Layer 19 of a small transformer language model trained on English Wikipedia (24 layers, counted from 0, width 128).
A neuron adds its activation times its output weights to the MLP's output. To switch it off is to set its activation to zero at one token and run the rest of the model.

Output weights of the MLP neurons that the questions are about. A number n stands for n times 0.0026.
n2: -44 -58 16 22 -6 -8 5 14 8 38 -26 -11 -4 -46 -2 -53 21 -44 45 -29 -12 81 -18 -8 45 12 -33 -14 -13 7 1 -23 -30 -2 26 -24 20 0 -7 -36 14 -28 1 26 -53 31 16 40 18 66 18 -35 18 -29 -12 20 33 30 15 6 4 30 30 -10 16 -2 32 -43 18 -8 -22 34 -20 4 19 -31 -26 10 -42 27 40 5 54 -17 1 -2 31 19 -22 -12 0 8 37 13 -30 -23 14 10 16 -4 6 -54 -2 -13 17 -18 7 -13 -9 -2 -9 12 21 12 -34 -34 -4 36 -31 40 -53 0 46 14 -14 5 -12 -13
n17: -8 75 -9 49 -24 -13 23 15 27 -21 -26 35 -7 -27 -10 -13 -16 32 23 17 -17 11 24 -45 16 -8 -13 60 -1 -13 15 -13 3 2 -1 -4 11 2 -5 20 24 -11 -15 -3 -26 54 -12 1 47 -22 -48 -1 -46 -6 -11 -2 -27 -25 -35 -15 -32 8 13 -3 -7 -15 -8 42 -31 -29 7 3 -13 -19 -41 -12 -1 -21 19 -25 5 -6 -19 19 -2 32 40 10 -36 25 -8 24 -10 32 13 10 7 7 6 1 -27 -8 -32 17 16 -5 -11 -15 29 -12 -11 39 -20 21 40 -35 15 -7 -6 -24 38 24 7 9 -5 12 -9 27
n18: 12 1 -63 24 -22 -26 -19 -49 -30 -64 -29 -25 1 46 3 -57 -10 10 -4 25 -14 -26 -15 25 -19 34 13 13 -49 -6 2 -10 2 49 67 2 28 33 29 15 -6 25 16 49 -4 46 -72 -2 -19 50 32 27 28 -34 -71 3 33 63 30 -23 38 -4 12 24 -7 -50 -12 -9 -6 12 23 17 -32 -30 -37 8 -1 25 4 14 -43 5 15 -27 5 9 15 -18 -36 -38 -35 -3 13 -9 4 -4 15 42 -45 -7 -15 19 10 26 -9 8 31 -20 20 -54 20 9 -29 15 -1 -44 -33 28 40 20 16 -3 9 -20 1 7 -1 24
n41: -12 -68 -7 -10 26 -21 -44 -68 -56 -16 -7 1 18 -21 37 30 5 7 -23 31 25 -4 -61 17 -9 -5 -11 21 10 -25 1 11 32 35 41 68 -26 2 14 -24 13 -7 -37 39 32 10 -2 -60 13 10 16 54 -5 -12 0 37 7 -36 0 -26 -2 45 29 -36 -5 50 -7 -10 -2 -6 32 -34 3 25 -31 -3 2 14 10 -26 26 -28 -15 -25 -3 -8 -32 -5 -21 29 29 74 24 -23 12 0 -33 -45 -8 -14 2 -13 15 -6 12 -25 19 -18 -6 3 -18 16 0 31 -56 -14 40 31 8 20 6 -9 31 33 -12 -46 9 14
n103: 17 23 -39 -68 -24 25 9 25 1 57 16 -16 -21 28 -3 23 -26 59 -16 2 35 52 -27 5 27 -40 32 0 8 9 0 5 -7 25 11 32 -41 7 27 -8 -28 -4 20 -1 32 -20 23 -27 2 8 11 23 65 0 12 -13 -39 -43 31 12 -29 -29 -22 12 -5 16 -13 37 6 -22 -12 -62 -35 1 -6 -4 5 10 -14 -10 3 -35 40 -67 32 -17 36 4 -13 9 32 -30 -7 -17 -7 -9 -18 -3 7 56 -3 -13 5 18 16 -44 0 -5 -33 14 -39 17 -14 -27 16 18 48 5 -39 -19 -22 1 -15 55 37 -1 -14 -19
n135: -4 29 -30 22 -12 -13 11 9 19 -1 23 -25 31 -12 -7 12 7 7 -57 36 -31 -41 30 0 -35 -5 15 -13 -20 3 -56 -6 -2 -10 6 52 -21 -18 11 -19 -9 -37 -19 -11 -35 -35 -36 2 7 13 -19 -32 14 22 -15 5 23 18 12 44 27 3 -11 14 -13 -15 4 -27 -14 -33 -30 13 20 9 18 -17 34 4 4 -1 39 -5 41 8 2 -9 17 42 2 -20 3 1 -3 25 25 14 -26 -10 16 -14 -51 -20 39 68 51 28 8 10 28 6 33 14 -19 -16 10 -21 -7 18 -35 -10 -52 34 -13 26 -41 7 27 -21
n155: 25 4 -1 1 4 -12 0 4 0 -10 29 26 5 -9 18 -5 -2 -2 -35 10 -11 37 12 -14 33 15 15 23 -20 -77 -7 -12 -24 -45 -28 -5 30 -1 73 9 29 -4 -44 -21 -26 -15 18 1 21 -25 -32 -5 -9 65 4 -20 -12 -44 -6 -57 38 20 -2 -51 -5 -33 8 47 -3 -26 -27 -22 34 40 -31 -45 11 23 40 -29 -16 -3 -20 24 36 27 37 -14 14 19 -37 -2 -33 -3 -32 58 -20 1 45 -1 -10 -17 28 -26 -1 16 13 32 -26 9 34 51 12 22 -49 8 -10 -6 32 25 9 38 -8 -63 -5 -41 -12 -12
n175: -57 93 25 45 5 32 26 -4 18 35 -35 -23 4 -35 -11 -5 22 25 -16 37 -17 -15 -14 -19 -39 -24 7 -16 7 15 9 25 1 16 -45 36 9 11 6 16 -39 -8 14 24 -20 3 -31 12 -27 -48 8 -35 57 13 -38 -14 -8 -38 -12 11 26 -22 -15 1 39 7 31 13 22 62 -28 6 5 -4 27 32 -7 26 6 21 -45 26 -24 61 -5 27 -12 -14 -18 32 -20 5 -43 -46 6 -9 -9 2 -3 20 -26 -7 15 16 -1 -22 -41 16 -3 26 -16 -17 -26 14 -24 -50 -35 8 -33 35 7 53 15 9 -33 -7 -1 -15
n178: 22 1 26 -4 -20 13 -14 24 6 -4 15 -7 -4 -5 -13 27 23 -54 3 0 20 -35 -17 -7 20 -13 -35 -45 21 -32 -18 -17 -11 -9 -13 -29 -12 -49 -11 23 -44 -31 48 -11 22 9 36 59 43 -16 40 -27 -37 19 -38 -67 -5 5 0 -13 -13 -18 70 11 36 12 -6 17 10 7 16 -24 -4 44 23 14 5 -9 16 -13 -16 46 -23 2 1 12 16 4 3 -24 10 2 -8 76 -5 -18 3 -21 -15 23 -4 15 19 -15 -10 28 44 -9 17 -24 1 34 0 27 -32 -36 23 24 -32 -32 2 -1 -23 -23 33 3 -28 -9
n349: 10 -8 22 -13 5 -8 19 -10 31 46 -27 16 -21 -8 27 -5 -54 24 15 33 -1 9 -33 -14 -26 33 -44 2 -33 14 6 57 0 -34 2 -10 7 39 -40 10 -15 53 3 -16 16 33 -27 1 -8 2 -43 -21 44 -64 10 -6 -39 12 45 -4 -19 9 -19 -29 5 12 9 -14 10 -10 -25 -5 -50 -1 27 -2 -9 -29 73 5 25 -2 13 -3 36 -19 -6 15 12 -9 19 -39 -7 -5 -47 -44 -11 50 26 -25 -21 25 44 18 -4 4 34 40 -46 2 5 28 21 -32 -5 36 -4 7 -9 -36 -25 23 13 -8 -37 9 -32 12
n374: -33 -78 -44 18 -33 -93 -2 -18 34 19 -1 23 60 45 34 33 3 -18 -7 11 -7 2 -24 -43 -16 -29 12 -9 -7 -3 -30 -27 -6 -10 1 16 9 59 18 -3 5 4 -14 -27 3 14 -15 -22 22 25 18 -10 -15 -59 -43 -41 -29 27 14 5 -30 7 -5 2 27 54 -29 -22 -7 32 -18 3 -1 29 71 20 -37 14 67 7 17 4 -9 -9 3 -11 -16 -27 18 -18 -74 -15 1 8 -2 3 77 -35 7 13 -66 -23 -33 35 9 12 6 16 37 -27 20 26 -2 5 29 24 -10 56 31 -19 8 45 -8 3 -32 36 -8 -22
n387: 22 -15 2 -21 -38 29 -5 -21 4 -6 -18 6 -18 -4 68 8 47 2 -23 24 18 -11 15 -15 -7 30 23 29 35 19 -56 -40 -4 -20 -18 21 39 -31 33 -14 -20 12 -16 -20 -3 0 62 -57 14 -6 -23 14 1 -9 -1 9 -23 -21 12 -1 8 29 -5 -6 -5 -3 14 -11 30 40 16 34 -2 19 -6 -19 -1 -13 -59 49 -4 4 -42 -3 -2 -29 13 7 16 35 8 -27 -48 38 -5 -28 -9 50 -3 17 -16 17 24 22 11 21 -25 4 34 -34 -69 -4 -37 -8 -23 52 32 20 -14 -36 -30 -30 23 -23 -45 3 -10 54
n420: -16 51 12 -20 34 -27 -22 7 3 -27 66 2 58 54 -9 -33 -5 -22 -11 66 -13 -26 -6 38 37 -19 2 -3 35 11 19 -29 -13 2 28 -8 1 14 -15 -7 -50 -6 -37 6 38 -47 -11 -44 -28 -31 30 13 14 14 1 -29 -19 -20 30 5 43 -43 -17 54 -10 25 9 25 5 11 11 -2 18 35 -31 -11 -14 -5 -22 -53 0 16 -18 -36 -22 -8 35 8 19 21 -18 45 -30 21 -18 8 -17 -35 3 2 73 -36 49 6 -21 17 -7 16 -80 -27 48 -6 33 11 8 -23 1 -20 -26 -20 -44 -28 -2 -8 30 7 8 -8
n432: 13 -10 56 -71 -51 -24 -6 -10 23 60 -8 -20 10 -16 -28 1 2 36 24 18 -36 -54 5 10 -7 10 -13 20 9 16 -28 2 -2 -9 11 -5 16 15 11 16 -6 26 -16 68 -17 4 -28 14 1 19 17 14 24 -28 6 0 -43 8 6 35 17 6 37 0 24 13 -6 27 -21 25 -24 39 36 -30 3 8 -7 -8 -31 -16 -28 3 -23 -20 43 44 3 -8 21 -26 40 -50 -7 -28 -33 -3 1 19 -10 28 -36 15 -27 -19 31 27 15 17 -2 2 -13 51 -5 -23 11 -23 -49 -25 -37 8 -29 -27 -11 -7 3 -10 -45 31
n476: -15 -34 -28 -12 13 -13 -16 16 12 10 38 -55 -42 -23 29 40 39 28 -56 -31 16 7 -41 -18 -20 36 26 -29 -12 72 6 -9 8 20 7 -22 -29 7 -2 -4 -10 -25 22 -57 3 -14 14 4 12 2 35 9 58 -49 1 58 17 -28 63 -13 18 29 -33 -25 -8 48 4 41 -21 35 -43 27 61 17 28 -20 7 -47 27 -21 21 -30 30 -11 9 10 9 26 9 4 -1 -28 46 -19 28 11 3 -12 42 -14 13 -29 -31 20 -56 36 0 -6 -41 -10 75 9 4 -29 -20 5 1 -45 -57 -58 -23 -34 8 5 -33 -21 42 5
n502: -20 -63 31 48 -27 -6 8 -9 29 -58 -14 -8 -21 37 -6 47 -15 -23 33 81 20 31 -6 10 -34 -17 28 -21 -21 -1 -38 22 14 -25 -6 -28 39 61 -12 -23 -31 -33 -8 4 34 -44 -19 -26 27 -6 -6 14 14 21 -4 -45 29 -46 14 48 7 -16 27 0 2 31 67 19 -2 45 -12 7 -2 39 -18 -43 -52 2 -11 -3 -17 19 -33 -3 14 12 -29 14 -3 -20 16 45 45 8 -33 11 -8 -48 -20 21 -27 8 -15 -42 6 51 36 -45 -32 41 6 -39 20 0 -13 15 42 -7 2 -32 17 20 28 -17 -11 -3 -33 13

Each question names a token from some text and the token that comes next. It shows the activations a of the neurons there, in the order above. A number n stands for n times 0.11.

Then comes g, the gradient of the next token's log-probability with respect to the MLP's output, scaled to length 1. A neuron's effect is roughly proportional to its activation times (output weights . g). A number n stands for n times 0.0036.

" po", then "lic"
a: 2 8 0 0 33 0 0 -1 7 0 27 6 0 0 0 0
g: -19 20 12 2 6 7 -13 -2 -18 2 -18 -3 13 -12 20 -29 15 42 52 -6 8 32 5 29 -26 -39 29 36 -3 -20 -29 13 -26 28 -8 -19 -9 9 45 -22 5 15 20 -5 -11 -34 -12 -4 1 -57 -24 11 5 10 32 -51 37 10 -39 15 -8 24 -20 70 -21 4 -10 -10 2 -44 -9 1 -50 -13 46 -26 27 -42 7 -7 58 20 9 -20 25 -18 -16 -48 -12 -27 -15 -27 -12 -36 10 19 33 13 38 22 7 -20 30 -15 -1 -63 -17 37 0 4 8 6 0 26 35 -1 18 2 -9 -6 -1 12 -6 -7 28 16 -11 -36
Switching off which neuron hurts the next token most? n103

"s", then "ca"
a: 0 -1 0 0 0 12 0 0 0 0 0 13 7 0 0 0
g: 48 4 -11 -12 41 -25 -26 -4 8 -19 42 -17 -1 -28 -83 59 5 -21 28 -26 3 33 21 -10 25 39 30 -1 -22 -17 18 24 24 16 -8 15 -29 -21 6 22 8 -22 -15 -26 -26 17 17 -25 18 14 17 -28 -16 -4 -29 61 -34 -27 -16 13 11 -11 -3 -16 35 -3 -41 -26 -13 -15 -35 21 -12 22 -18 31 26 14 -1 23 40 20 22 5 5 -51 -33 -3 -1 27 12 -8 -15 21 -25 41 -18 -34 48 -25 -26 -2 -5 51 -1 10 6 -22 -11 -8 8 12 2 7 4 -14 -11 -28 -7 -32 -22 41 12 35 1 -13 -7 -20
Which neuron, switched off, raises the next token's probability most? n387

".", then " |"
a: -1 55 0 0 0 0 13 -1 0 0 0 20 0 52 -1 1
g: 19 42 -31 36 12 -39 26 -35 -30 2 -19 26 6 6 -18 -32 6 0 -26 -22 -16 -9 29 -17 -19 19 -7 12 -3 30 -23 -12 -6 30 -40 35 -28 -9 -5 -32 11 -20 -49 -12 34 -19 -6 37 -12 -37 4 16 -27 -59 30 6 5 25 42 47 29 -20 51 -5 28 7 -1 22 -1 -18 -33 -41 2 -29 -23 -4 16 6 -19 32 42 6 33 -1 13 4 -7 22 -36 43 -1 15 3 -1 10 7 30 33 -28 -6 0 -25 -1 26 -25 30 26 -32 -21 -11 -10 14 3 0 1 -3 -50 5 -21 -4 30 32 34 -1 -18 -3 -58 31
Switching off which neuron hurts the next token most? n17

" pre", then "s"
a: 0 0 0 0 -1 -1 2 0 0 0 22 0 0 0 0 0
g: -41 -10 16 -15 18 -10 -33 18 37 6 39 27 -15 -23 -5 -38 9 -40 -32 14 2 1 -3 -40 -15 -4 -33 -7 -12 8 -37 33 38 -21 17 1 -23 5 18 5 -21 -10 20 -15 42 -29 -4 -23 -6 9 -17 20 13 -32 -29 -33 -3 23 34 16 12 37 -17 -6 34 75 -17 -8 -6 -39 -35 -27 55 23 52 -15 -9 12 -8 -1 -9 23 -8 -19 1 10 -5 0 -4 -28 -24 -29 15 44 12 14 -54 5 7 39 -28 12 -10 -29 -51 -9 17 30 38 6 -18 9 3 39 -2 36 -7 11 -4 -3 4 42 -7 -16 23 -38 21 22
Switching off which neuron hurts the next token most? n374

"s", then "ide"
a: 45 0 -1 0 -2 0 0 0 25 -1 0 0 0 0 0 0
g: 7 8 24 -9 -11 22 5 -2 -1 16 10 -22 22 30 16 -18 -4 -31 59 -15 -2 -6 -17 8 2 -32 17 -3 14 -24 -1 -18 -7 34 32 26 -8 27 11 -38 -18 -8 28 -24 -20 -8 -11 2 -1 7 -22 1 1 -45 -22 -38 -33 -1 8 27 6 17 21 13 -44 55 18 -38 57 -23 -18 -30 13 55 -23 50 29 -15 -25 -29 67 5 -21 -27 -11 24 13 9 2 -25 -7 -39 31 -8 -13 18 34 -34 -47 -10 24 -37 -3 33 22 -21 -32 -11 20 -1 -21 1 28 17 -49 8 17 16 -21 -22 7 -42 5 40 10 9 -14 24
Switching off which neuron hurts the next token most? n2

"th", then "ron"
a: -1 0 56 -1 0 0 0 0 0 14 0 0 61 0 0 0
g: -47 -20 -3 -10 -9 1 -17 33 -4 5 -59 -5 20 -16 12 -27 37 -7 64 17 30 12 28 -8 6 -23 -5 11 39 -16 20 27 35 -17 2 17 28 -9 26 27 -10 -9 -5 -25 -27 -7 22 -3 -1 -18 5 17 -28 51 1 8 -8 -38 -4 13 11 31 -20 -1 -1 37 -22 -30 -40 25 18 16 -37 -51 14 -9 -12 -19 -42 -41 9 4 -24 16 -20 -55 4 -51 -7 -15 6 59 8 -8 -4 -12 4 -15 -9 -38 41 7 47 0 -52 9 4 -18 33 12 -10 -8 -4 39 -6 -8 12 -17 -35 27 -6 12 45 20 12 -16 29 18
Switching off which neuron hurts the next token most? n420

" 2020", then " "
a: 0 -1 0 0 0 0 0 0 0 0 0 37 0 0 0 0
g: 9 1 -1 -8 -8 -2 21 18 7 9 27 34 31 -17 32 -33 -3 27 -8 -38 27 -67 16 -38 14 -2 -33 -7 6 -3 8 23 1 -7 32 23 -6 -52 -48 14 9 -22 -12 -3 -33 6 10 2 -18 -2 -25 -18 21 -30 -17 -8 -40 28 31 8 28 46 23 -17 13 -20 -15 -21 5 16 20 -18 5 -13 9 25 -26 22 -60 -8 33 5 -15 -46 -15 16 13 37 -41 -4 -18 -32 35 77 20 -18 -5 27 7 3 17 3 -22 37 -10 -44 29 -18 -12 10 -22 29 -37 -27 6 13 6 9 -16 25 11 -41 -15 31 -1 8 45 7
Switching off which neuron hurts the next token most? n387

" pa", then "gan"
a: 0 -1 0 0 7 0 55 0 -2 0 3 0 0 0 0 0
g: 45 -13 46 18 -50 1 -13 -45 21 -3 -25 20 3 1 12 -34 31 0 7 9 -8 -20 -15 -16 33 33 33 -3 10 3 -25 17 -1 -15 -18 28 2 -17 34 -1 -8 -22 9 -26 -19 27 52 -16 -24 -14 1 -3 -13 -10 -2 19 6 -22 23 -27 -11 33 5 -18 -16 -52 -2 -5 -27 -1 12 -4 -18 18 -35 -1 76 -5 -47 -3 -38 -9 41 26 -6 -22 9 -15 2 22 12 -19 19 -38 18 44 -2 29 22 -11 -33 12 -15 39 -11 -1 48 -28 13 14 12 32 8 -45 29 7 -60 -2 -2 -37 4 25 24 -45 -3 38 3 -19
Switching off which neuron hurts the next token most? n155

" cl", then "in"
a: -1 7 0 0 17 0 5 1 1 12 0 0 0 0 0 0
g: -7 -13 63 -3 6 -43 -11 -11 7 9 18 -23 36 -8 -7 -8 -18 -22 -27 -18 24 9 -26 -47 9 -29 19 12 5 60 24 33 1 -21 31 -1 -23 27 -22 30 10 -24 -2 -16 -4 13 10 35 56 25 1 -54 -8 12 10 -43 -5 -54 15 40 1 1 -4 11 -19 23 -5 41 44 -17 47 -11 -3 13 -64 26 -5 -54 5 -24 26 -3 7 -25 2 -13 10 -5 52 -5 -16 2 25 25 -18 9 -2 3 -33 -28 -15 -12 5 20 -18 -13 -13 41 -28 -29 -26 20 -31 0 -30 -6 5 26 26 26 6 -14 -16 -15 -4 13 -21 29
Switching off which neuron hurts the next token most? n349

"ard", then "i"
a: -1 0 0 0 0 0 0 -2 0 0 0 30 0 36 0 0
g: -11 17 0 -24 -21 10 -9 -22 27 23 53 -20 1 -10 8 -5 0 36 12 -15 -5 -11 37 -48 -73 -25 -9 -32 10 -27 -25 9 -22 3 44 8 29 -27 -19 -20 21 0 -32 25 13 12 15 17 -16 76 -56 12 8 19 42 -16 -9 24 -10 -3 39 -12 -45 -14 -18 -15 10 10 -19 -43 7 -7 -8 25 -6 -17 33 -19 23 -11 -9 13 23 10 25 19 1 3 -19 26 8 -16 -52 -6 -42 22 21 -44 -26 2 -7 -13 34 58 19 14 -1 -5 -62 16 29 13 5 -3 28 -18 -15 35 -12 22 19 -7 7 1 -5 3 -19 8
Switching off which neuron hurts the next token most? n432

"ph", then "ie"
a: 0 -1 0 0 0 0 0 32 0 0 0 0 0 -1 14 0
g: -17 6 14 28 27 -9 19 12 42 24 11 -12 -13 -19 22 -1 -12 31 -33 46 4 -13 -11 -40 -16 -11 0 -19 9 -14 46 3 20 20 -4 37 -2 -57 -10 -3 -18 -21 -7 -1 4 8 -16 17 43 -19 37 -16 -15 20 -19 10 -4 15 29 4 -9 9 14 37 -9 -27 25 -19 36 -12 27 -58 10 -6 -40 6 -4 26 13 -39 3 6 10 -3 19 33 -68 12 -25 -17 -26 -9 34 -28 35 -11 11 -34 13 -29 10 28 14 -56 22 22 -17 -25 -11 28 48 -7 -21 -12 0 -74 -14 8 23 50 -16 -31 11 -14 -13 11 -33 6
Switching off which neuron hurts the next token most? n175

" vi", then "rt"
a: 0 0 0 28 0 0 0 0 0 0 93 0 0 -2 0 0
g: 48 -13 17 -16 -13 -8 -19 14 -21 -5 19 51 16 8 -16 -25 -41 23 -6 20 13 6 -4 34 -18 -13 13 26 -49 -1 9 3 7 28 -34 8 -31 1 42 26 39 48 -11 16 20 6 3 27 36 -23 6 1 1 -53 -35 65 57 29 14 -32 25 0 -15 -17 -37 8 -43 8 -26 13 26 17 -14 -42 13 10 -7 7 7 2 -40 -30 28 -38 -20 -54 5 1 -1 -12 11 13 -1 11 2 -2 -10 -11 -5 -40 -16 23 23 -19 -27 45 1 29 22 7 17 -37 -20 1 -4 33 -3 2 11 -11 -29 0 -3 11 -18 -67 -22 -5
Which neuron, switched off, raises the next token's probability most? n374

".", then " T"
a: 0 23 0 0 -1 0 0 1 -1 5 0 0 0 0 0 -1
g: -33 -10 -19 -17 -12 -28 -48 39 -28 -13 42 43 14 -11 16 5 24 -27 -17 -6 -23 -90 -20 -4 -1 20 0 -8 -29 5 28 -8 19 -50 -2 -13 -36 19 25 -14 -9 25 9 -11 35 4 -41 7 10 42 11 10 33 7 12 -25 12 -12 -18 -39 10 -14 8 25 -32 -6 7 -14 2 -14 -19 42 -10 -7 38 26 14 30 -4 51 -15 19 38 19 -24 -5 43 -14 38 -29 45 -32 6 -10 -2 -2 9 22 -6 16 6 -17 26 -32 -23 10 -22 -11 22 5 -18 50 23 9 -3 0 -1 -14 -25 -13 -6 -51 24 12 43 11 -6 -39
Which neuron, switched off, raises the next token's probability most? n17

"ed", then "u"
a: 0 0 -1 0 -1 0 0 0 0 17 0 40 0 0 0 0
g: -11 -12 14 -27 28 -8 -9 -9 6 5 -58 -34 21 -2 4 47 15 4 -34 -6 29 35 -18 23 -24 -10 38 -46 -41 18 2 2 21 -8 27 18 8 3 -23 9 21 -31 2 -6 16 10 36 -9 0 4 -34 -3 19 -37 10 -8 -63 31 11 -5 29 -15 -57 4 -9 -31 -41 -20 51 11 15 9 17 2 -34 39 -64 51 -24 2 -29 -1 3 9 -4 26 77 30 -14 22 -16 -23 -23 -18 22 15 -16 -16 2 8 3 -6 16 -11 -10 -10 22 30 35 31 10 23 -15 -3 35 -10 -25 -33 9 6 20 6 -6 -35 -18 11 -17 -9
Switching off which neuron hurts the next token most? n387

" p", then "ed"
a: 0 14 0 -1 0 0 9 0 19 0 6 0 0 0 0 0
g: 10 -32 -31 -24 39 11 21 -22 58 -5 25 59 35 -20 16 11 17 8 -4 -10 -15 35 -27 -51 28 0 -33 16 -61 36 -9 22 44 -25 -7 -45 6 -28 -7 9 -29 10 24 17 -22 22 -12 -33 21 -1 -12 10 -6 5 -6 15 -24 -13 -16 20 30 11 36 16 -39 -9 -7 -45 -2 -24 -31 -25 25 11 34 31 -20 -3 -20 -11 5 -48 25 -17 13 -10 24 6 -15 -6 -32 26 32 -31 1 4 -12 -22 40 12 -12 17 16 -2 18 61 -5 -9 -45 2 0 21 18 31 -5 -6 -8 40 -16 14 -39 7 -27 2 -4 -28 -30 16
Switching off which neuron hurts the next token most? n155

"d", then "ition"
a: 0 0 56 0 0 0 -1 0 0 -1 0 0 0 0 -1 12
g: 17 29 0 53 -17 -26 -6 -27 -6 -55 -14 -53 -18 19 -13 57 39 20 -6 -6 -19 -40 0 -19 -44 18 -35 -7 28 -52 -17 14 -13 1 3 22 -32 11 -30 -36 14 -4 9 -5 -13 -7 -39 15 -17 19 36 -4 -11 48 -26 13 -12 7 4 -41 -18 20 -27 -12 20 -23 0 4 -15 6 58 15 -2 11 -6 -16 6 -3 61 14 5 -7 -1 17 10 23 -11 -49 35 -12 32 11 -24 12 21 10 -27 53 10 -14 -23 -28 11 -6 -28 -1 48 10 7 -32 3 -9 -13 34 34 27 -13 -9 1 -14 24 -1 28 23 -31 31 -16 27
Switching off which neuron hurts the next token most? n18

" as", then " being"
a: 40 0 0 0 0 0 0 -1 0 0 0 4 0 5 36 19
g: -4 -7 25 14 -21 -11 0 32 21 -10 22 37 13 34 -7 43 4 46 -13 21 -23 -30 -64 10 -13 13 -24 -7 -20 15 10 14 -15 -1 35 26 -7 -33 -35 -2 35 7 -19 4 13 11 -4 39 -32 -38 -24 31 -36 -27 -3 37 -2 -2 12 6 -35 31 -15 8 -23 -25 -6 8 43 -13 -1 47 17 -22 -26 -3 40 1 17 -61 12 -1 5 -33 49 -23 -20 24 14 11 -8 4 -4 -16 -22 19 -12 30 38 -27 -23 33 0 21 -8 -26 -37 1 37 9 11 2 13 -57 -14 -27 5 13 -11 -31 2 -10 37 -21 -68 14 11 3
Switching off which neuron hurts the next token most? n476

"s", then "ident"
a: -1 0 0 -1 4 0 0 0 -1 24 0 0 -1 0 0 0
g: 1 17 -17 16 21 29 17 -3 -13 26 45 26 -29 -27 17 15 -7 22 22 -30 2 -25 0 71 -18 -11 -3 45 4 -18 -26 18 -15 23 28 3 11 55 -1 -6 -25 -27 -24 27 31 22 -13 7 -71 10 -30 -24 -1 -18 -7 3 -9 -65 -17 4 -7 48 2 1 3 22 -53 -55 -14 -15 -31 -8 0 -7 50 19 -5 -1 30 -28 37 -20 7 17 -24 6 20 27 32 -10 -1 -22 29 4 6 42 11 7 10 -47 12 -17 -8 -4 -16 -12 -1 -11 -21 27 18 20 30 -54 -11 -44 -13 15 -13 7 2 -12 12 0 -29 -5 17 -30
Switching off which neuron hurts the next token most? n349

"lic", then "y"
a: 20 -1 -1 0 -1 -2 0 0 0 0 0 23 0 0 0 0
g: 18 -10 19 -14 5 -6 32 2 -53 -8 -28 -16 -40 -15 17 -16 -26 -10 72 -18 2 -25 9 37 -51 -13 -43 -36 0 -11 -45 30 29 37 -13 12 22 -38 14 16 20 -38 -16 3 -15 8 1 4 -18 21 -5 -61 34 12 15 25 13 48 12 -27 6 -11 -9 2 27 -2 22 39 -9 -32 -38 34 -21 36 -35 -17 22 -14 20 -8 -8 7 20 32 27 18 29 -7 26 25 -26 -7 -22 -3 0 -17 -34 27 1 7 -11 -14 -47 18 40 -14 -19 11 -12 -19 -16 34 30 17 -21 -10 28 -4 -13 26 12 19 40 -11 -21 0 -40 12
Switching off which neuron hurts the next token most? n2

" and", then " cl"
a: 28 0 0 0 -2 0 0 0 0 -2 0 0 0 0 26 0
g: 17 -15 27 0 8 14 -12 22 -28 -1 34 -10 24 -3 24 -17 -9 -15 33 -5 7 10 9 12 26 22 -38 -19 41 1 -3 9 77 -23 -34 14 9 -11 16 2 -2 -9 -45 -17 7 -29 10 14 -18 -16 35 48 -3 -6 4 27 18 0 8 -10 21 -48 41 27 -39 26 23 -8 -55 15 24 -16 -25 -45 32 8 -29 -5 -8 45 -6 -29 -12 -3 22 -5 14 -33 -20 1 2 -47 -38 -4 15 -22 -47 -13 28 -32 -4 38 11 -9 -12 -8 -8 -21 25 -12 -50 17 14 35 22 -25 -13 -34 15 -10 -21 2 -5 12 -10 7 79 -16
Which neuron, switched off, raises the next token's probability most? n2

"amp", then "it"
a: -2 0 0 0 0 -1 -1 0 13 0 0 0 0 14 -1 0
g: 47 -8 24 42 23 -35 1 2 -28 14 55 -19 -11 -2 -2 6 -24 -16 19 3 -32 -19 8 -34 -31 3 -10 -4 -17 1 13 -6 34 -1 27 19 -40 -1 -12 3 17 64 12 1 1 19 2 19 40 -7 -4 -1 -26 -1 -4 1 54 -25 4 32 -24 54 19 28 -58 17 49 -22 -3 -19 20 -15 -15 12 -56 28 -39 -3 17 -7 -50 -30 3 -30 8 43 2 -19 24 -27 -11 -25 14 -20 -2 -21 -30 -8 -7 7 8 13 3 35 27 -6 -34 0 -34 -9 -21 9 17 -9 21 -21 -31 57 -30 8 -28 -9 11 6 9 24 -38 32
Switching off which neuron hurts the next token most? n432

" site", then " was"
a: -1 -2 0 0 -1 0 -1 0 9 0 0 -2 0 0 0 0
g: 9 -19 -6 -2 -37 5 6 -30 24 -10 -7 10 23 12 14 12 -25 -22 2 10 -23 -9 -38 30 -12 31 -13 -2 15 -2 -11 14 -10 4 -13 38 23 16 -16 19 14 -1 30 50 0 -56 -37 -22 -28 -22 -36 -17 -10 7 -6 -14 -19 17 5 18 8 32 -44 18 -19 -16 -9 48 11 15 -8 -22 -14 -30 22 -12 24 8 -22 5 9 23 5 1 -6 -42 15 35 -54 10 16 45 43 -28 4 -35 4 85 -6 -22 29 21 -27 -17 -16 -6 -19 -24 -18 16 14 -8 -17 -1 21 -6 -6 19 -9 76 9 -11 -19 -44 12 28 59 -36
Which neuron, switched off, raises the next token's probability most? n178

"A", then "n"
a: 0 0 0 -2 0 -2 0 15 -1 0 0 0 0 0 0 19
g: 7 16 20 24 33 -22 0 59 10 -20 -11 23 2 51 2 -9 -8 29 24 -17 37 -32 33 -24 -29 -27 -11 45 -18 -26 -25 12 19 -38 -15 -35 0 -13 -2 5 10 46 -40 -4 -10 0 11 9 -6 -43 -30 -60 11 -11 -27 13 6 7 29 -20 -48 -4 28 -18 5 17 19 4 37 -27 -12 -29 -5 -1 -57 18 5 -15 13 8 -18 16 25 30 8 -39 -9 13 -4 -47 -15 41 -35 -12 -5 9 1 3 -29 -2 -2 2 28 -4 -2 10 -7 -20 -4 -2 36 -7 12 19 -41 -8 31 44 8 57 -20 -3 53 -40 28 21 0 -13
Switching off which neuron hurts the next token most? n502

" Re", then "be"
a: 0 0 0 0 0 0 74 0 0 0 0 0 0 -1 0 0
g: -18 34 -3 7 -17 17 16 10 3 46 27 22 -1 -23 36 23 1 25 9 61 0 -9 -13 4 -21 -45 -29 62 -15 -31 45 14 16 15 -21 -10 -10 5 -21 -42 14 3 -38 41 12 32 -27 -6 -15 4 -40 47 -14 58 14 -9 -18 -41 21 33 31 12 -5 -3 3 -26 -34 21 0 -11 -19 28 33 -28 0 -6 4 -31 -20 -24 24 0 15 27 -17 34 1 24 -27 2 -15 -33 -11 21 35 -6 -15 -17 16 0 -56 -6 8 -29 -16 -16 -12 8 33 1 -14 26 4 -42 -5 -15 0 -11 -13 -39 -2 18 -25 -54 12 39 -24 10
Switching off which neuron hurts the next token most? n155